Layer 3 of a small transformer language model trained on English Wikipedia (11 layers, counted from 0, width 128). Numbers have three digits each and are written without spaces.
A neuron's activation on a vector x is GELU(gate . x) times (in . x), where the dot is the dot product.

Input weights of the MLP neurons that the questions are about. A number n stands for (n - 500) times 0.00091.
n1 gate: 552583437783576620487724483670503602366662341415420276385305401358574531429550348584508443611505601470674452611388428379490630417407355510756618520537638521371447553493299564513355307343412651483502499574370477655456491626306447541528333505435572386545513341744606327546239574647798636417604435502427555452472457301351555640611362470491386515688436574381161597446689554614374446425454
n4 gate: 543397400533231430475237379533627485521596208666485295295731705692484658626605490496783306513522628519788709604551420381513404604454551489415474382319548468542461541300408530574454504633348435620369411550301616351567402392414462444219421444694839488443307513478386648285605608486306436577811738374387586513556357649563575563375446498373537321693454510449445586422601548395443521431492
n31 gate: 531637541565765624692295514530510705502537468278348626662502400646356442489285502323313540545462499483380556664552135163435333520474403775412485445427730600430578504426323510527695547504511587619528560545397621625562592495405737479770522659680575644481504292781652424470451658655464446691572435873459609558530354626371443250497522580428630358377486692590330462636592563689741618493349
n108 gate: 468608555563600401586341587323619611405618507356592379380520416589497349736326470355479648371402513313729554488473487077148631481412360386526530333407429628604413447530648465544555292496344501542460522648389607462434439522575567414481542341519670410511557583688431577520326792290796410312577699404556560546330526319637488386414238259551514215816527500569330511688445633420406355364544
n149 gate: 592509402545651607638489367563758477420530513592355423699512364318429682380539417455695636373247489638294593341265560493388528437466643429694488601409366408465411644466541462498295562403638498278411521508309527353228532584485528524820701148467458383474660399533577624813414578577550666371457438557685547619514455479509341569321549223424542389550377577507685232255341695504800438428415
n180 gate: 564682456516298519485360498384310374469528553555455306601408600549655492387774509563305530690558362474627333451487560502572516631454498418511184514454459402493471624278586700420653441436571496854535511437554614404404391679403668543461677519628533718468418274570480518637396605410335636533445451693667479399187467332618636354398395522262565518498479304422585569532469435444359521518461
n1 in: 444614588337524284649548499422424725378366624446667510718634716303528714486374466395312554449637385513552644419756583301374694352363547644706468498625565408393322509313553435479719507512592367449279675447381674538628401403296535746392556567492480641286651670575644152446456545546509409442499522458426495407523607633444640329466496591353671447364537398390651458408436663486596371364509
n4 in: 521493558707532533602499623407474559506434486423457471535672274400526352628370565459409494410250388366530464803159454640496426487724763616389615291362478657468575554606592495419768318272406479722318505594660290420482687266725344479519705660280146521619740323474481594618528474225631400705520711416779552514610396538614459692324803426320574530256484585645394677667561604554541631462650
n31 in: 637345518878619634470655439663616715741755493444549540460304345400339734599481290622653512370278498598783593470417522154461511541417668439255565732469484288392677394321526112313514363368538663399403701772257454414405309485456495708636315592566646564597740275534514468336566584542609509719537519496435663484520518501276372505570362690570338692728327389519527474767487388499976450486685
n108 in: 564382459378471340465240604690534487457459494671426583458672648568540401498677256228493541307749505665547479744494803386566436495637404444489513435413469383624547552562427607530529531338540444456587614612633699191544359627777621656665388584538701544540756621189746547557658409546356667578628642330454582642635366792616176398560499642435438349335422354407526533362459526167615579442550
n149 in: 283521284461417645308421527398392593328521689693534558458391584380619470474710545622409594417365671507777633465350525648525356556337551399682378422268475103303478474481395555650443169462349438349452446328461375289608612315886578322375590532447680462581257546468491547660637703673608824580360324753593377580348559352520305332717586711439679690457508566549688555439551697431613486602325
n180 in: 310619459652562451510378389356566336656498443533339516679465434523629491401513438392267316561373553426597450329483408493505679351587613411303376453473371465490514726674383608603538562413484329717731266272428391526221432573652600478796571374440429642362588474268538584374452557656349479374562235762667550319077425487762506574447344543601293665503442163531598380539396611533382444388354

Each question shows a token from some text and the vector x that enters the MLP there. A number n stands for (n - 500) times 0.01.

"ic": 550520476500594365435554399551514283474525715282341456456591412706534535187467818587446323601342509620605470641516551343675552467620519680382583456395394536539363418663572420588299515481421406510327559340426463302362473477520588459602443328332366499460489365350326352476483619561464312324619406364455290364444581383445563487470553483581556463551668444591516484674675523396499611737507
The most active neuron and its activation: n1, at about 0.24

"n": 578323601585600345487588488682386436314290539357461312468581429482398639527417563686457593613356642655495592495543472226544487485589476499448509297583731464533533514542515457424655506674644541450516521227377380513717576558775529473636452492480522544562518470722325259337575623433316364543653399416514492353519442457543478495652615417473481427546694551550395491411750515595473442714608
Which three neurons fire most, strongest first? n31, n1, n4

"o ": 514427449452525578404422567790577372576412489469518421615612716445483705427450373578366495572479549451635749397499628405535510566679709409414508468522206498500608529625376534403550487293492609343496490270590368472602548567802384348527637473534378463640616550507533492452456562604544500618437374429181598573577453499583719411483446426438646512577466213306521534560436477481481663479549
The neuron with the highest activation: n149

"v": 590419545347579509524468303546318430365337523407440504589482521496360518369499473611435548574231516436350573712643616632468603451492526474508542479532682404454439539533518432596583573558421476559507713640325482319359680539608389453403374510467445364688541509436444361283591528481384490628773287471504360483418425547575558515891562613656707673365493596498633616542536532466259579568587
Which three neurons fire most, strongest first? n31, n180, n108

"by ": 540431403555623566554299508654615252634753502415494500442496603563633510570450552440511418559445352518435605655497533504510418348463764576509580495281421592686727450411405557584518467430463578478426659470485587692460549520581497464239660694523516531446525617496476473435475696488672349494390346355408459365602499577731452403572200700433647604369415418395489445483527367466448560471598
Which three neurons fire most, strongest first? n4, n31, n108

"ed ": 592507372530813385433204454540539256486604566572442539546635591345523728368250664446515508511474378623440473556478523430423573557660534324558505496306443555413517294513474494734417429342402491544602506476597709502386616555653434403536581512382382553420439528321538305494605539471477590557515462527401478519528289439714566437665672535543713397569448432376460451709484394456580425625472
The most active neuron and its activation: n149, at about 1.6

"ex": 467435425343499321436367331630428657372407694649503335566395446775526560664515573489406441540427345566526496470616514547473495551631427609433545458673516578653730230477561546403383575389568736439380498544310459428406545610694526512451452533308615370644740576467479313341487599471329584359688510377655493337464343558410536443615587592460625506400425465524441669539643503512465497663523
Which three neurons fire most, strongest first? n180, n4, n149

"a ": 604399431477513562433256574581484361610651440474545456478602562549584583609424554596493517565568412588568586460554573494670522516501820374524475464491458588478673421504404511493422439503618566503718432356573378612638535571670459434379712529367524507691545525348457260381604489381621630470562396253407650370536591501717592354373194529471669595516596217334534476558544459379387539531502
The most active neuron and its activation: n180, at about 1.9

"el": 536322487547561409299540372572502657509547615364690470566515536546619629386441446453553398617434491824446454685593538492505674469378653435343626466553477548532509409813629427628543609579524589447630583444577482441566328730600454532547629539498613370724489476490484394491478539369322369336677368544610511516473432278594498553666709580451672454553744564595273437486452579345443640612406
The neuron with the highest activation: n149

"bu": 521446546207595287458528618494440574461457530460522389299397688572576473498577518432596449377473641709421608690588639540325466565723562459389465509300365494588660448657537543526417515426486411467464565376470235294417310644654512559395121504354622363607470588333654447581586559458465448586616535611412504660299574353497347428622580584676487472503643384504321400586494459491450601436492
The neuron with the highest activation: n108

"s ": 350340413539691354397266365448538565474240527398533427485540567284539627407471645595460359604537616598348577562557622377433462352776688423500513395346410483408526467553404555389606473371719558592629479480457538497625534437696284528335548418421370501569442504387483509307562619479609410493631388452250581654475507461608479407627388424564698447680554292376630398649490500506413483636504
The neuron with the highest activation: n108

"oun": 469382472421614356487423563611314583365651568597630474617637457501216457360411625427608323508608485668632538430630548451445723500507574340501518417536430651589610349549539394657362581419580554283619699434539482545593395714479459534480314443519525322485635312289235564590492648422597459500530557410521474245481532494517418359606641650207577504460578409531690400440529549405467466388597
The neuron with the highest activation: n108

"ac": 532464562521570409706411367457450641332562712500315427468547614731591465283466617537445485580373377559381410651502624320647314640563473643372516398478432542516499466565443479512390531496583630501442363303447226331452311666496526572479258547614558581668528513520511369459561428473452457565603360596476353556324488370465251484563677592493753518490637535436487393510792461378541517715387
The neuron with the highest activation: n1

"tion": 505599567329623197396380412401536588338405435485457417482376537527388488441435491634577382515466676665523688535492495356459629520811550617517485487391497735541526357733567383422662481631546412549306432361416312455462486547544569688481625486383490445670608295465391353387568558504524199355572472509331507468455315369315469475663605494673494600649573432491260386648574505355440729516457
The neuron with the highest activation: n31

"un": 572419475452467357470606429455363637525646656311542376524634506553685464220514448611559405423115489668595485666560541311415616732394545490304566385585593531552577337458569507483507491637588538361357492310556184630530493561472392525261520490431438492596307539345523359600701574323536598435372515336554373599437460430433344448606611494452509458413646533432812524510493521403499592585665
The neuron with the highest activation: n180

"or": 412487469508493582488454507583525596613640611352627453408475548421436506195428559632658385495673508700481565216592677333647548569464701388415552475376433588483676526588601351634637446339651659458453511378691485401499477548639587448485369326622468298466400397508470380512425490331498602650789522456450401365526681576523604615640535589655522516159418514477497521607634406321470565494512
Which three neurons fire most, strongest first? n180, n1, n4

"g": 461433540564574501468599366481498455359340488515558428495592761420451634327363555607550411687298508614397457552601499476556566632479577466472662462582671647503441485598511566536410459464603488339505461512384215360338574379452320408452468606451412464382491365332395573344365612483417574597667291365518384622436677633537360465561506720481572513432681293488212352537537377570325672602323
The most active neuron and its activation: n31, at about 0.15

"al": 243491485453601564523250453597356439593390594420481272465545468527516535384409757702577310581484604462236735392643606522390597594532671465566414452609338585782380678649501603549570504507481538536460495418477345328569674614617501560543524577477559426595640536606405459522529442443540451592467433497453491616501486600553321407556599571542347445370312504466564553310276450348395574694676
Which two neurons fire most, strongest first? n31, n149

"re": 527432513471686616497461660603375517573600597356442348521550721596528488478557780401572312575230635567245608418572635543530827582466538628429426395425452540386631537623467452674559531404678418474701459528553335562354646535675309504474465521406698463578378459415496425476412511330443611665336419431644346490540629640456624530579524614682613410634511513526325540442482450625487451633543
The neuron with the highest activation: n1

"al ": 555299390594749346518445347462298355561466442404421442384408572338605635617380519284401340637429574617447655378514623267270545538619713458514505416477491471467553413648506446408619462650472512594398406507581488421504530587574515674245505603638506503706656418519565509272587636606534414650522391498398415542460544468565517511554396474469728414519459431226664417521478502434550366485665
The neuron with the highest activation: n108